Layer 5 of a small transformer language model trained on English Wikipedia (10 layers, counted from 0, width 128).
Take only the direct path to the model's output, skipping the later layers: a vector added to the residual stream pushes a token's score in proportion to its dot product with that token's output vector.

Output vectors of the tokens that the questions are about. A number n stands for n times 0.0044.
"dom": 148 47 -77 -64 -53 37 -45 -182 -61 9 -1 -42 41 158 24 81 112 -101 -90 -31 152 -108 82 -1 79 -34 -354 -331 25 -25 -175 -172 201 -21 77 -84 -213 316 -75 -60 24 78 -37 -88 -56 49 73 43 -40 239 16 38 60 76 38 94 23 8 -31 -51 172 0 -51 40 37 -70 -226 -93 55 0 70 -132 -169 69 -162 -12 57 -145 -51 147 99 -174 125 -71 171 24 28 -76 -99 330 47 -169 -173 85 131 176 83 282 -12 -160 61 251 66 73 -90 -45 -45 -133 475 34 -135 -39 128 32 -73 -105 160 -150 26 8 -86 -259 90 51 162 100 -162 -324
" to": 12 69 -5 -9 -158 31 5 43 10 61 -25 -70 108 18 -69 143 27 28 87 104 22 -74 -12 -88 68 38 -61 99 -177 150 -48 -17 85 -18 -46 69 50 39 19 -16 83 -27 14 -118 -70 -16 16 -49 29 -86 39 -20 -70 69 -50 70 19 -27 15 -23 35 -133 12 12 -47 -72 47 75 34 5 -77 73 -26 -57 -71 -2 -12 86 -50 60 74 -115 -56 106 75 19 -79 -75 -172 36 26 -79 -25 32 81 17 -39 122 45 -85 -37 -47 -95 -17 -69 1 119 29 -7 -17 -22 11 46 117 -78 -41 -68 81 -37 47 -77 42 103 -31 -35 58 16 -78
" loc": 139 -111 -158 -25 -102 127 -141 -34 27 70 83 -80 -133 129 11 -72 62 -27 -56 -27 185 -50 -120 39 20 -141 -135 -44 -59 -151 23 -104 -41 150 32 -22 -61 100 -130 40 -98 66 12 -49 71 30 -24 -170 -33 -48 141 91 32 -62 -5 119 86 -9 -32 -136 72 32 106 -98 -55 77 -24 -155 82 35 48 -195 -123 -29 -90 93 -1 -142 -4 113 -15 -29 72 -53 64 -17 23 -13 -82 174 -12 -57 -21 114 -48 170 15 54 118 -82 106 196 64 195 24 67 4 -27 33 -74 -30 64 -2 -32 -24 119 61 -28 0 128 -9 72 -133 -28 -121 106 -15 -29
" mi": 107 52 -83 131 -191 188 -12 -88 141 65 -8 65 -110 -111 -100 128 -123 -55 -3 -77 166 -32 51 -65 -131 -54 -71 -178 -118 35 -191 22 97 92 113 -170 -133 179 -139 -89 -12 32 1 -75 38 165 27 46 -3 -24 46 92 91 14 67 179 6 -97 -42 -165 17 69 16 -107 152 -32 -42 -135 152 -61 -161 -56 -67 -128 -246 109 5 -250 105 93 126 95 49 -31 111 -71 10 17 29 271 -155 -64 30 125 51 208 82 69 39 -47 1 189 56 161 85 84 -9 -95 -15 -98 -79 -136 -8 77 -73 141 133 -95 -3 -9 -40 -87 -155 -15 -55 90 -81 -28
"elevision": 163 -59 -148 29 -93 260 -27 -38 61 16 136 -13 -68 -93 27 93 -8 42 -101 -2 -28 -51 -134 98 27 -35 -37 -297 65 -37 -223 -67 61 8 -37 -92 -111 82 -193 89 8 29 112 163 16 58 16 -45 -23 98 65 88 126 -36 -123 35 46 21 -20 -8 -38 278 -5 -169 -152 155 -49 -61 31 -134 132 -156 -131 -77 -181 -125 -10 -111 -2 40 97 43 105 -58 260 15 7 79 -36 -2 43 -29 -144 189 8 81 92 -24 -63 68 64 112 35 184 -58 51 -128 -80 29 57 -189 -134 208 -44 -150 208 63 -31 55 -71 -29 -62 -63 -113 234 100 -215 115
"reat": -15 -65 -95 135 -120 214 -60 14 -61 187 -18 12 -70 34 -101 64 -54 17 -77 -8 6 -81 -85 134 2 -86 1 -241 161 44 74 -105 98 -76 -1 -98 -119 251 -21 190 98 84 4 74 11 136 -15 54 21 26 96 20 253 66 105 4 37 -47 -6 -234 -76 115 4 -28 -55 22 -51 -164 103 106 28 -98 -95 16 -172 -13 32 -200 19 22 86 87 31 6 -6 -92 -153 55 -188 -12 39 -42 -72 131 68 120 76 75 -20 -65 16 153 133 -72 -93 2 24 -65 63 93 -30 -175 14 -44 -25 31 45 -67 -3 42 -185 -150 -135 -54 175 30 -94 -34
" design": 56 -37 -137 -24 -117 109 -27 -60 -133 58 76 -23 -76 46 91 -50 102 49 -65 1 -73 -120 5 65 -120 -66 -120 -20 -13 -100 18 -12 182 12 -78 8 -111 92 -137 87 -45 130 5 83 1 63 38 -204 -87 -82 15 -2 30 -95 -115 53 61 -15 -12 -74 46 42 -1 -31 -23 -41 23 24 -25 3 68 -163 -135 -41 -116 4 57 20 3 56 63 68 109 -101 142 -1 129 -50 -60 185 44 -37 -55 104 12 125 -18 101 146 9 84 111 12 -42 17 28 31 28 128 6 -94 -6 174 -42 -14 69 75 -54 -37 71 -86 -38 -123 -11 38 69 -91 -68
"ember": 133 -39 -28 -53 -92 135 -45 -14 -37 -53 -31 215 49 79 45 -62 -15 -102 -164 117 27 -200 -2 68 -17 -80 -114 -351 91 141 58 -119 119 191 -19 53 13 -221 -303 -18 -8 -75 67 9 -38 40 -5 -267 -172 -11 49 110 256 56 -34 168 -2 106 -18 31 -24 105 -52 -110 166 156 -66 -139 174 21 -203 56 0 -62 -183 -22 -62 49 65 49 85 95 42 -26 122 -31 -47 -68 -23 84 -63 85 -174 42 -92 96 47 139 -35 211 -94 76 -74 -128 -99 81 55 -129 197 -166 79 6 141 94 -302 98 55 -112 -60 50 -63 -130 53 -54 73 275 -63 118
"own": 79 -22 -177 164 -67 74 -74 -27 -109 -21 211 88 -25 -11 -49 215 -107 46 113 25 20 -132 10 141 116 -92 -27 -242 61 -79 -72 -29 21 -105 81 -99 -38 -82 -83 80 -109 112 208 164 29 108 36 -223 72 -90 -55 3 229 175 183 170 21 47 -21 -99 45 -89 -30 -107 -163 -105 -18 -108 9 41 -134 -7 -79 -97 -70 -30 -27 84 64 105 -27 101 -40 125 153 28 147 27 56 28 -55 -106 -144 59 28 182 -114 20 3 -8 -61 38 8 -29 186 71 3 -19 196 22 -93 29 69 3 -121 163 -21 66 -179 43 -33 -86 -26 -182 16 -85 -167 -294
"Th": 55 -9 -112 -21 18 203 19 13 90 158 149 -79 -58 121 -81 20 -61 -59 -151 38 75 -27 -7 -32 78 -174 -15 -344 91 -31 35 18 -61 28 -47 -123 -26 183 -263 46 -66 58 -34 -16 -1 -7 82 86 -40 93 85 78 -57 25 85 -23 -107 34 -19 -168 14 30 60 72 2 113 -43 95 98 -21 8 -5 27 10 -15 -70 28 -111 76 111 24 45 -83 -53 165 -29 -71 -1 14 189 99 -186 -111 -28 21 172 -22 -22 -54 7 42 49 107 24 -120 60 33 -83 68 -125 111 -64 124 -61 -136 36 116 -75 51 -63 -76 39 -23 -120 40 -63 -138 -50
"-": 16 -82 75 62 -24 -110 5 22 8 -36 20 1 -11 -6 -86 10 -67 14 159 113 -63 -37 -18 -3 -74 29 103 -36 -4 -1 -20 90 -98 61 -76 12 52 87 3 32 34 -79 3 -34 -61 14 -51 7 -29 70 40 -77 -117 -3 -85 20 -113 -2 19 27 -17 -149 50 -31 -101 -8 -84 -104 -26 32 -84 29 63 -74 44 -1 66 61 90 -65 -32 58 52 51 85 6 20 13 58 -41 113 -58 52 -66 69 -14 1 -60 108 -136 -85 -42 -102 -105 111 -8 -31 178 -117 6 76 6 62 82 28 -70 -1 20 10 8 79 39 -5 -7 135 36 26 -4

Output weights of attention head 1. The head adds the sum of these rows, row i times number i of z. A number n stands for n times 0.001.
o0: 49 -50 71 235 91 72 91 169 31 -25 -122 15 40 22 -83 -60 147 -58 -126 -47 123 42 -245 -61 42 -20 35 -138 22 -158 41 -73 -33 -124 130 146 26 -97 -39 43 -58 219 -27 -25 14 -197 15 9 -238 -72 102 -136 29 97 -185 52 13 23 251 -46 6 -226 135 87 52 32 -75 -47 125 35 5 -21 21 -247 118 -83 -29 -22 67 136 14 142 -138 136 210 -150 -27 -90 -58 235 -106 92 -119 -180 33 18 13 -11 -58 -72 -58 -226 284 1 -10 9 -29 -127 -80 80 0 -94 52 48 99 -38 209 132 99 38 -58 -132 139 -130 -109 -1 9 -49
o1: -143 -48 50 136 -77 -93 119 -47 4 105 -122 -35 142 60 154 -122 141 -27 -152 -37 -36 -61 -89 56 -42 86 -63 -23 -19 122 42 72 -93 -94 -88 64 -94 46 27 177 -27 -30 -116 67 -103 -164 -147 -172 163 4 138 96 59 63 -83 45 11 -47 120 1 -63 -172 -92 -163 9 -6 -31 -212 -169 126 43 11 26 21 -64 86 -129 -254 79 137 -10 82 -77 133 141 78 -119 145 -90 -53 -120 276 -66 29 -233 -81 75 -15 35 168 109 84 154 -171 24 177 169 -151 48 199 -27 28 0 15 45 -24 96 -54 5 79 -76 -44 -29 192 -52 185 -105 -187
o2: -35 130 -85 56 25 -91 -8 63 1 -79 98 -17 -80 -101 -124 10 -84 114 43 -161 -48 113 -128 -24 44 -101 -87 -145 26 159 96 -94 93 -130 33 40 -100 -79 -174 -57 -55 128 -80 -89 -37 9 118 133 86 193 -123 9 -2 68 -176 -8 136 124 -193 -236 -124 -32 76 51 -54 -88 151 -144 267 -54 41 93 146 100 -91 18 121 100 -62 -91 -114 227 -39 -23 272 29 -45 -100 130 35 -28 57 180 -84 -85 150 3 -27 216 -65 4 31 145 141 109 -11 72 -16 -176 -21 -86 26 60 -154 -101 -93 172 -93 -124 -20 37 -67 -149 -39 9 36 164 -52
o3: 102 -68 -49 57 45 -56 94 -68 -56 -108 52 152 151 183 -80 -11 -122 77 269 14 20 -6 -85 96 -5 -126 7 -221 -91 -37 241 -143 -228 54 -205 -163 -88 -184 -48 -55 -54 -118 79 84 -5 91 81 39 8 17 164 68 198 274 -131 -100 131 -92 -85 -125 146 -131 -15 20 62 2 40 87 -132 -1 42 -85 379 -190 6 -61 110 124 84 96 -146 76 -74 79 -45 35 -62 0 -42 105 -107 -109 -84 135 -15 -6 129 -115 6 98 -250 258 138 -36 116 -33 103 78 25 -123 -73 -9 31 -261 8 103 -48 -22 -56 -28 -124 -93 -87 108 8 15 -3 18
o4: -61 278 37 49 107 -104 112 35 -126 126 6 -76 7 -152 80 99 -22 25 -89 114 59 65 -307 -199 100 -99 -27 3 230 67 264 -22 -210 186 120 -71 -103 -16 -84 -51 142 -45 68 155 -163 50 -271 -112 68 -117 -172 145 -92 24 163 -179 -57 -176 116 47 -33 157 -77 54 -85 90 263 -101 94 -221 -98 180 22 14 136 6 -64 168 -3 106 -60 -155 -69 -145 60 130 72 -71 -100 -55 51 -94 53 -66 -77 -139 -22 90 -27 -41 96 103 -110 -55 -43 67 -211 25 127 112 79 -47 109 16 374 48 84 -25 -150 -297 148 -35 -178 -143 41 43 20 -105
o5: 148 72 -36 39 21 82 85 -70 285 -156 -108 18 -7 12 40 -77 -11 35 -71 -132 152 -92 -65 -181 -49 18 143 14 -137 187 0 -218 22 268 195 -36 56 242 1 -81 -85 71 122 -24 120 88 -100 34 -67 84 71 55 14 -104 -46 29 163 -111 43 -103 1 -129 160 -48 -32 -39 109 28 -159 -64 -14 47 -84 -7 -10 70 -80 133 -210 184 76 51 170 1 -57 -169 -77 46 -9 -86 86 -115 150 -27 -215 -190 -13 -4 -16 63 -114 -33 -177 60 94 -63 112 -46 -181 -94 -90 -215 -122 -23 -52 -41 110 20 93 286 229 31 -100 -113 69 -43 -144 190
o6: 93 -15 -73 39 -109 -57 0 -21 -142 -57 75 69 143 -138 -16 38 112 46 61 -107 73 -192 114 39 149 -14 136 -61 -150 -79 67 205 42 2 -22 -94 6 62 237 135 78 -15 -123 36 104 54 -16 2 -34 -107 5 -19 4 60 -131 103 -49 -30 5 77 -45 -91 -25 -129 -91 -52 183 167 -82 -16 -1 38 -28 90 65 63 -213 53 11 126 -32 -212 33 110 -291 -36 -18 -11 150 -19 -26 5 -27 -98 -32 -124 20 -188 59 22 -35 -6 259 -133 40 39 -83 -127 96 54 180 23 -64 -168 -79 -59 -118 16 -126 188 -25 143 36 26 104 -127 25 -44
o7: -29 2 53 10 -40 145 17 -218 15 -141 144 23 -238 -13 -22 -64 -79 122 81 120 113 -19 -21 177 34 -115 -58 49 -99 -76 131 -135 134 -3 84 -28 187 99 -208 -90 -6 -67 -105 58 97 174 -88 -85 -109 -227 2 167 71 -92 144 31 -12 -23 -39 20 140 -186 -103 -15 -28 -2 -44 -58 -35 -38 -16 130 -192 82 -101 -67 -121 144 75 -148 142 -38 43 -10 -70 -5 -17 -109 -140 7 -197 -12 -136 103 106 99 -71 -90 -21 -71 -105 -45 163 99 68 7 178 -45 67 72 -25 27 46 86 -21 36 -37 8 155 75 254 147 -140 74 93 -22 -10 -51
o8: -130 39 -58 -78 -12 -83 8 136 50 84 -162 -116 -241 -221 48 105 88 -54 41 -125 46 -53 65 -111 45 100 -108 -57 99 -150 59 76 -258 24 -44 105 -30 -24 -4 -76 130 -111 42 158 -83 -33 172 33 80 6 156 41 121 -9 -1 68 161 51 -200 35 174 11 -27 -143 4 2 -49 68 -7 -89 -37 283 153 7 27 -73 -67 -22 48 126 146 -122 -7 19 15 116 -22 106 178 77 14 16 76 148 82 28 -82 48 -173 136 -34 -185 -15 -28 -14 -122 -45 -93 180 -109 -109 -50 -72 75 94 39 -68 99 -69 -75 -62 -72 57 -73 -123 -242 -80 122
o9: 81 -141 162 -25 -15 -148 -33 9 31 152 53 80 -25 -105 16 17 145 21 -48 37 -64 99 2 -8 -107 28 -104 -56 9 147 96 142 154 -63 29 101 137 97 53 57 2 -87 -54 169 -17 25 -37 22 104 18 96 13 -140 -110 69 47 -66 -114 -36 -93 -163 -194 -108 -73 124 -168 114 62 34 26 79 -72 174 -37 -57 -194 22 -75 -18 -86 -121 142 178 44 64 -13 117 97 88 -165 92 34 43 63 230 -142 -54 41 -35 160 105 -104 -29 -6 -159 -53 -147 -80 -43 -193 47 -123 -128 -51 41 132 20 14 -108 92 -119 -121 6 82 -99 -123 41 12
o10: -80 169 -149 -74 4 -194 85 -235 -216 53 -3 -149 80 93 -121 12 -204 4 -59 -187 -36 -17 -85 83 -81 32 -74 -65 138 -22 83 -80 -80 -243 1 211 56 -144 -152 21 48 94 27 200 -187 -63 295 47 -136 142 -243 -31 -4 309 82 -37 0 245 85 -32 -57 -6 -19 66 30 69 -104 3 -34 -20 181 -105 -187 -15 30 -117 -13 150 91 0 -114 124 0 -85 -186 -192 67 41 -194 37 110 117 114 -40 -9 -130 -80 227 39 -98 53 72 83 146 36 23 0 78 -60 -120 -37 -51 -1 88 -29 54 -62 -15 12 212 226 130 -50 -28 63 123 15 116
o11: 84 6 -102 40 179 184 -55 -138 -48 316 104 122 -257 221 -97 116 -103 0 42 119 106 99 -55 73 -26 96 67 -176 -122 -252 14 -96 -129 164 -101 -36 2 97 30 5 -170 -86 203 27 76 -88 -188 -161 7 -23 346 57 -45 63 -86 -89 135 -12 -118 -246 108 48 -15 -220 -26 -173 125 219 35 160 83 7 140 52 -20 151 80 50 -118 -23 -9 157 -172 13 109 35 49 78 -7 78 -29 20 -3 -168 -57 -73 17 83 -65 185 50 -36 -21 -227 -189 25 103 -55 2 173 -57 192 -86 -69 -13 2 -71 -196 -150 -9 -155 -114 -74 34 18 -24 -34 -5
o12: -36 -70 -95 5 73 6 -13 -27 77 -75 91 -100 49 89 -88 145 21 -130 -8 329 -160 -63 -63 136 22 86 -77 199 89 -131 -24 -154 149 -59 72 -105 172 57 137 111 100 -292 170 7 -111 235 -39 -18 -91 -52 -9 -106 99 145 -113 -297 -135 -13 -104 11 -61 -27 148 82 149 113 10 51 -158 -125 41 -1 -72 23 74 55 169 127 144 -10 -27 -202 11 -46 -37 91 -32 -201 -185 14 52 -45 5 60 62 -71 38 -194 -70 -12 103 163 -165 -123 -16 154 52 101 25 77 -258 -92 -67 118 -101 -63 93 -70 102 2 272 38 -72 -78 -159 -77 -167 195
o13: 30 -38 -65 4 -80 -72 28 21 -170 10 -13 148 -176 -101 -75 -38 58 -21 -10 -78 125 -109 6 74 61 114 -26 -44 51 46 9 23 30 -53 -155 1 -139 95 102 8 44 -43 6 -18 9 -43 74 34 -32 -33 21 30 52 103 206 -42 85 -99 226 -30 73 40 35 -136 -316 82 -9 -32 68 -31 48 164 4 91 -36 88 -117 -94 45 94 152 -58 -43 -6 10 27 -113 40 15 105 137 -193 15 -90 -6 -152 -19 52 -8 -81 -78 -19 -35 -69 55 -73 87 33 -28 -40 39 -116 88 134 70 12 -138 55 -50 -24 6 36 23 81 32 -70 244 -251
o14: 75 -25 298 -26 -20 31 -171 93 -66 -242 -93 166 12 112 57 -178 -132 9 164 139 4 69 -139 124 -8 -89 -126 43 -140 73 -19 21 -92 -4 -105 -26 -83 -126 -38 -11 -190 75 -131 -66 -47 -36 -37 17 -121 62 26 190 169 10 51 -134 -190 113 129 69 7 231 -97 38 -33 -129 199 262 138 18 -93 -53 -53 -152 -77 -164 -34 -152 73 302 -24 23 237 123 -88 108 -9 -211 58 -67 37 171 -155 195 -114 -48 22 107 -15 216 1 -143 -240 0 -10 -43 -119 93 -156 -115 -22 -130 139 56 34 -5 119 -36 155 -89 -132 68 93 -83 122 -15 10 174
o15: -38 -11 -65 -16 -118 23 92 -19 4 151 22 -116 -109 -7 0 86 -22 -58 -10 73 144 44 53 49 -145 -105 -99 -32 -47 65 -130 -209 97 40 72 63 -75 -16 28 -32 54 -217 -43 -74 -102 -107 139 -67 54 -43 -74 87 -20 15 69 193 34 116 -63 245 -42 -169 50 36 -114 120 6 179 47 -35 -43 74 71 -33 -75 117 -26 -106 -7 46 -16 -34 15 0 6 -5 -20 -41 -255 141 -97 -63 -77 20 16 59 -44 -75 172 -20 38 136 137 125 -74 10 -156 -57 -29 38 21 -134 -61 63 22 20 -41 171 -25 0 124 -31 -1 56 -7 59 11 24
o16: 93 52 -87 84 174 -20 -52 62 88 4 -104 4 -16 78 -68 3 48 162 44 135 100 -37 137 -117 39 92 -40 70 44 5 46 91 -208 136 -99 33 148 26 -53 -111 83 -63 -38 163 42 -73 -113 58 -252 -195 -40 -38 36 -164 59 -100 -76 -123 124 -24 113 128 -72 54 68 157 -96 1 107 70 95 -226 -76 -114 39 59 86 52 223 14 -10 77 -27 -172 135 -32 -62 -46 47 -63 -101 19 30 90 -81 20 -2 29 -129 -65 130 33 -121 125 151 140 44 125 -44 -82 -137 -148 47 35 -102 -215 -62 -117 -210 -3 -11 -166 -69 30 46 -47 9 75
o17: -20 192 93 101 21 -63 189 -161 238 141 119 8 132 -103 -137 -96 12 18 -64 42 122 165 13 9 -79 26 53 161 47 53 217 -155 -128 -80 108 14 -41 -19 54 -86 -81 -70 149 -74 103 52 -3 -19 -27 70 -27 -83 -64 120 34 -49 -126 30 -268 139 -189 -69 55 92 92 -4 -33 45 56 -86 75 -140 108 -130 49 -4 -37 -192 -24 -60 103 -188 -10 178 137 35 -37 -92 75 -4 -66 34 -18 -43 6 92 35 -25 -251 -165 -7 -94 39 39 -93 -50 -181 56 -6 -67 88 43 25 -60 -88 89 -42 50 -71 3 -179 22 10 -50 30 95 138 -129
o18: 47 50 41 -38 72 -150 98 -46 -104 -29 33 44 -177 167 125 -57 -74 57 -88 -112 -47 -191 45 -55 42 37 -87 -32 10 -160 -3 -88 -36 102 -155 17 48 200 119 1 -108 -14 -80 26 -8 153 -163 33 80 58 89 18 -103 88 -11 55 68 -85 -138 -243 25 26 123 18 -79 -22 -17 -40 81 24 -60 60 87 -117 -56 -34 -68 -193 -2 -238 -164 41 93 90 1 76 158 -79 7 -86 22 -41 42 89 139 65 -53 108 59 -99 -166 -121 21 -22 90 76 -56 -33 -19 142 -36 75 24 122 83 132 -65 44 -64 61 -174 2 83 147 -65 160 76 191
o19: 43 -129 100 123 -16 145 -122 -7 -201 -68 -81 -20 186 -70 48 59 87 186 159 252 -76 -202 -109 -57 247 -49 41 12 -74 -18 -204 129 20 -102 -195 -62 234 -239 206 185 -159 -3 -114 -17 26 -86 -317 61 -84 46 184 78 -60 -341 65 22 -105 -31 8 -47 94 -77 210 -117 -177 -50 61 -95 12 80 -46 194 92 136 -34 130 -85 96 -46 61 111 63 -36 70 -206 -23 -33 72 -23 6 66 -19 36 76 -192 -86 -17 -167 -175 -50 17 23 103 -86 32 -17 6 173 -144 127 -95 19 257 -119 -44 -65 -49 158 -189 62 24 -90 250 44 -25 281 -267 134
o20: -105 -64 -20 107 -157 -55 117 -3 43 -162 95 104 11 -96 86 75 -260 24 -33 -53 -116 86 28 -15 107 151 72 150 54 -15 -22 25 -77 -75 -42 -153 2 -79 34 -1 44 -1 21 -122 53 32 27 96 -213 -65 -115 105 26 82 239 39 105 163 -116 -84 145 -120 -63 -11 -98 90 55 -109 -22 64 99 102 -2 -33 112 -144 36 -22 -166 110 -8 9 -25 55 -11 -118 -129 -22 47 -16 61 -68 3 -59 -182 -95 -14 70 -176 227 16 -36 -183 114 37 111 56 98 138 -26 174 -83 61 126 127 1 -54 -102 -134 41 -67 124 -3 99 -65 9 4 -146
o21: -51 -195 -113 -110 -188 3 55 -77 98 -93 188 8 151 29 -20 -28 35 -4 74 20 -46 112 -87 61 -9 -41 -185 -6 126 -46 -36 10 220 -80 137 79 13 49 -1 -9 -120 -4 35 58 -68 93 -148 -52 -64 -33 13 -67 -101 -207 5 -16 178 57 384 52 -41 -113 142 81 120 -114 -92 -53 41 271 -128 -223 52 -167 -100 161 40 14 95 229 105 -8 51 -212 143 105 -348 -105 -72 -135 -131 -123 -153 12 156 -151 198 73 55 77 -160 -30 132 23 -53 127 -169 151 -98 -120 18 130 -99 40 161 -99 -16 35 159 120 -85 -97 -83 -26 70 -19 32 112
o22: -64 -116 11 31 55 223 -71 -39 -17 107 49 59 -62 -61 -36 -26 69 199 8 191 -118 83 44 65 83 -20 -66 43 -33 45 76 46 33 -25 -273 20 -80 -111 -24 17 112 -276 55 -81 -53 -3 212 28 53 -70 84 -74 -176 -11 115 77 -111 37 13 -22 54 56 268 35 -154 -120 -39 4 -39 -41 73 52 6 -134 41 -36 -41 30 112 -108 101 40 2 -63 2 4 49 -84 -192 -90 20 -60 -222 -150 -276 174 -161 19 6 54 50 9 125 139 141 268 -181 -73 -103 -51 -16 102 101 -12 21 28 53 155 -172 140 -150 -16 -18 182 135 -95 -86 1
o23: -28 -33 -106 -156 138 31 -124 -86 -84 227 -106 52 119 -2 110 -163 39 -127 -108 -37 -69 -57 65 160 108 14 -145 -98 -146 116 124 -87 -184 -36 124 62 44 -109 28 -50 -16 257 -72 -77 -80 147 -102 -22 -3 -148 28 -47 121 197 148 119 -88 -141 -68 8 25 -2 201 -181 3 -79 59 0 118 -54 157 5 14 87 227 -16 40 9 80 -49 79 60 -60 -94 58 -94 100 -69 120 -42 158 35 -121 71 83 -92 1 13 -117 -51 -25 31 -62 -96 16 -1 -12 -42 42 108 -94 -99 218 20 36 -87 26 -71 -75 14 -43 18 99 -189 228 -21 -206 -3
o24: 8 -76 56 96 107 210 -55 -41 -30 92 -51 485 151 -29 -139 159 -81 -43 167 132 -41 -41 165 -20 -10 -131 0 71 -147 -66 134 -39 220 -241 -243 132 108 126 76 -45 -215 -6 113 -47 -69 156 -115 146 -35 58 29 213 17 -135 -30 177 -128 -202 252 102 101 -91 -58 140 -12 -214 -142 -29 228 163 -91 -12 -70 -327 47 -280 -216 -67 151 130 112 -94 -31 -224 75 63 -49 8 -209 -109 -39 93 -142 26 -87 -168 123 -28 9 -198 -108 -146 -105 22 56 194 303 66 -268 -80 -171 299 -34 28 146 -84 -28 29 93 49 -252 -88 39 171 81 -96 92 -31
o25: -142 49 -73 -245 -84 -166 141 126 -101 -67 -96 -173 -178 -16 74 -55 -9 71 -177 214 -138 9 -29 81 -33 51 40 224 -96 -44 -89 134 -38 -56 -68 195 116 106 20 -44 206 163 -80 70 -54 -96 -85 -241 -10 -114 63 52 146 19 75 -153 84 147 -75 -70 -65 -20 21 -92 -115 59 -147 -187 -18 -58 -70 156 90 111 86 -99 70 43 47 126 -48 125 53 -43 26 142 -30 112 51 94 118 -95 30 -134 57 79 -82 -25 -40 -81 56 101 44 -91 204 25 14 187 27 167 -64 -115 105 19 -17 -144 84 9 -143 -63 34 141 -89 4 -69 -68 -6 -20
o26: 34 177 -213 -214 -135 -143 -76 19 134 -101 0 20 59 130 130 -13 -8 44 -98 20 -41 100 -159 8 43 64 -37 -52 276 57 58 -162 35 -105 17 22 -288 155 -85 -254 12 182 -182 -46 29 -18 -110 -165 41 -11 23 11 -117 -157 195 -141 20 120 47 -89 225 69 124 42 -149 112 182 -85 258 -59 121 -47 -66 157 59 94 -14 -137 -20 193 29 114 -122 -248 25 15 5 197 -137 -222 114 -11 31 -2 211 135 -121 128 22 -29 -28 93 -228 -18 -80 2 70 -35 66 192 -8 -230 94 34 -150 -36 -13 -42 -12 45 140 -70 -82 -79 165 58 -53 28
o27: -67 -67 -75 53 198 -122 128 76 123 4 -129 57 -33 35 -141 -12 228 85 96 53 -188 -78 -56 57 19 -173 -101 -138 -377 126 29 78 -58 32 -105 -87 -7 -68 168 109 22 -120 -68 3 -71 -12 148 150 93 -106 -115 -149 -51 404 -5 -69 82 136 6 -52 -31 -24 277 -98 -259 87 49 -73 -9 -34 59 143 108 -153 155 -56 19 -12 -107 -119 -103 -1 123 198 -52 49 0 69 -45 40 119 -43 24 -126 -164 -1 -77 80 -90 -62 17 -169 109 15 5 71 216 63 -41 57 9 -51 73 -30 241 -158 -67 -162 -197 -43 76 59 83 -42 114 122 -74 -49
o28: 74 -17 -56 -99 57 63 70 35 -79 25 75 -100 -92 81 88 74 22 -103 -104 -110 84 129 -58 13 -14 -246 140 -87 47 6 -60 51 23 46 -96 -207 -110 -13 32 -26 -153 -32 -30 1 -131 29 5 -84 -111 -41 -34 119 -35 -80 108 -176 -19 26 84 -108 38 0 -33 7 -50 8 132 101 -65 -45 328 116 19 -149 41 56 -34 -83 269 127 45 -9 -51 53 -114 10 -221 27 144 154 116 -55 -132 -91 74 -11 76 -67 43 -71 -104 42 78 83 30 -28 -290 104 -27 -30 135 45 20 7 31 155 -37 -107 70 49 -28 34 157 -4 -15 -10 -39 13
o29: 42 -73 -37 -27 -23 93 145 -44 -27 -5 -30 -5 65 153 35 -145 284 15 149 -215 88 61 44 -19 -55 -143 -150 190 135 -90 273 54 131 -76 48 8 -34 12 -120 -85 19 -41 14 -153 59 74 80 1 -19 209 -21 -3 -20 102 -67 -24 120 1 62 74 12 249 -74 98 -72 -92 -3 155 -16 -125 36 -134 -1 87 -20 -59 3 48 33 -26 34 -147 112 88 53 -36 36 36 -98 135 -96 -20 -7 140 -117 -86 8 -27 -81 -82 -18 58 45 -101 -30 -205 59 1 43 29 -170 144 -40 -35 -72 18 -71 -53 -77 -139 92 -19 -56 75 -180 -105 -63 -83
o30: 47 -58 -12 -75 -75 -68 66 -57 162 -108 21 -146 32 63 35 -50 80 122 -195 77 -176 -11 20 -209 54 -43 145 198 -13 -5 -110 45 101 -15 -90 69 -72 -130 178 -6 139 30 -177 -6 -61 52 70 -61 32 -135 20 42 120 -109 242 -134 -52 -125 66 -71 183 -32 97 33 0 -93 -8 57 -152 71 -133 -12 -5 -54 -55 194 70 63 -59 19 147 -147 -14 45 12 -62 -45 -133 28 -171 34 -57 -6 -52 70 121 -115 -148 -18 92 79 -71 12 44 3 111 -89 77 110 148 -125 6 155 34 -122 -32 -37 42 -59 -120 59 106 -20 48 1 124 45 17
o31: -146 -37 -169 31 108 109 -63 91 29 -151 173 -24 39 -132 -13 -58 110 47 82 114 -167 -33 -28 85 -154 -10 66 95 146 -52 -44 55 212 -142 -184 85 360 21 19 -242 -12 -121 -42 175 105 153 -110 21 -46 -80 213 2 -7 -275 37 -56 91 -18 381 41 -25 -78 3 19 -31 143 -230 86 200 81 -127 -14 -35 86 10 59 48 -104 62 -1 153 -50 14 -225 69 -18 -231 -110 -47 48 -25 83 -5 36 -163 -105 -32 -231 -6 -41 -101 -43 37 -67 -83 -119 73 244 -41 -38 69 -163 -44 -21 -10 -48 -20 119 138 142 74 59 -38 170 -128 -78 -11 36

Each question shows a token from some text and the vector z that the head gathered there. A number n stands for n times 0.0063.

"ress": 0 -82 57 -184 26 57 -118 -5 -120 54 -63 141 75 -54 -159 83 100 59 101 11 -48 185 203 -182 200 -56 123 -91 49 -163 56 186
Which of these tokens does it push down most? "own"

"s": -125 -152 46 -121 99 -66 -30 -87 -150 -168 95 -52 78 125 -20 141 180 -13 14 -66 -6 190 30 -160 98 -48 206 -254 191 -63 11 56
Pushed up most: "dom"

"6": -81 -143 78 -4 61 -156 52 124 -68 -98 22 124 -8 88 -9 160 164 15 103 102 19 -20 323 -43 252 13 -45 -183 -2 -125 31 30
Pushed up most: "own"

" The": -9 102 78 22 93 -28 -47 -188 -52 11 14 110 -97 10 88 -17 137 -44 26 152 -119 -69 154 -7 38 -90 32 -100 105 -118 -108 -212
Which of these tokens does it push down most? " to"

".": 151 -61 154 109 -38 19 -179 98 -208 104 14 130 60 -315 84 191 13 220 -81 243 -38 103 237 100 57 -325 -69 -113 94 -245 -28 -266
Pushed up most: "ember"

" published": -163 -40 120 -230 183 -91 -32 -125 136 80 114 6 77 69 -310 62 110 75 201 19 77 -56 239 72 -35 112 305 60 -206 -270 72 -59
Which of these tokens does it push down most? "ember"

"ge": 13 46 88 -193 108 -66 -142 -25 -117 51 63 183 28 -73 -127 -5 49 55 99 -66 -30 140 151 -62 144 -46 125 -121 81 -210 16 -3
Pushed up most: "reat"

"ana": -64 -44 37 -122 60 -65 -88 77 -134 -4 -100 147 -46 -11 -72 30 141 -14 141 189 54 137 237 -111 262 60 105 -181 -11 -292 47 85
Pushed up most: "-"

"the": -4 -48 16 -165 102 4 -52 -24 -100 -7 8 82 45 45 -105 86 106 52 41 30 33 175 159 -141 173 -31 110 -166 -13 -187 12 59
Pushed up most: " mi"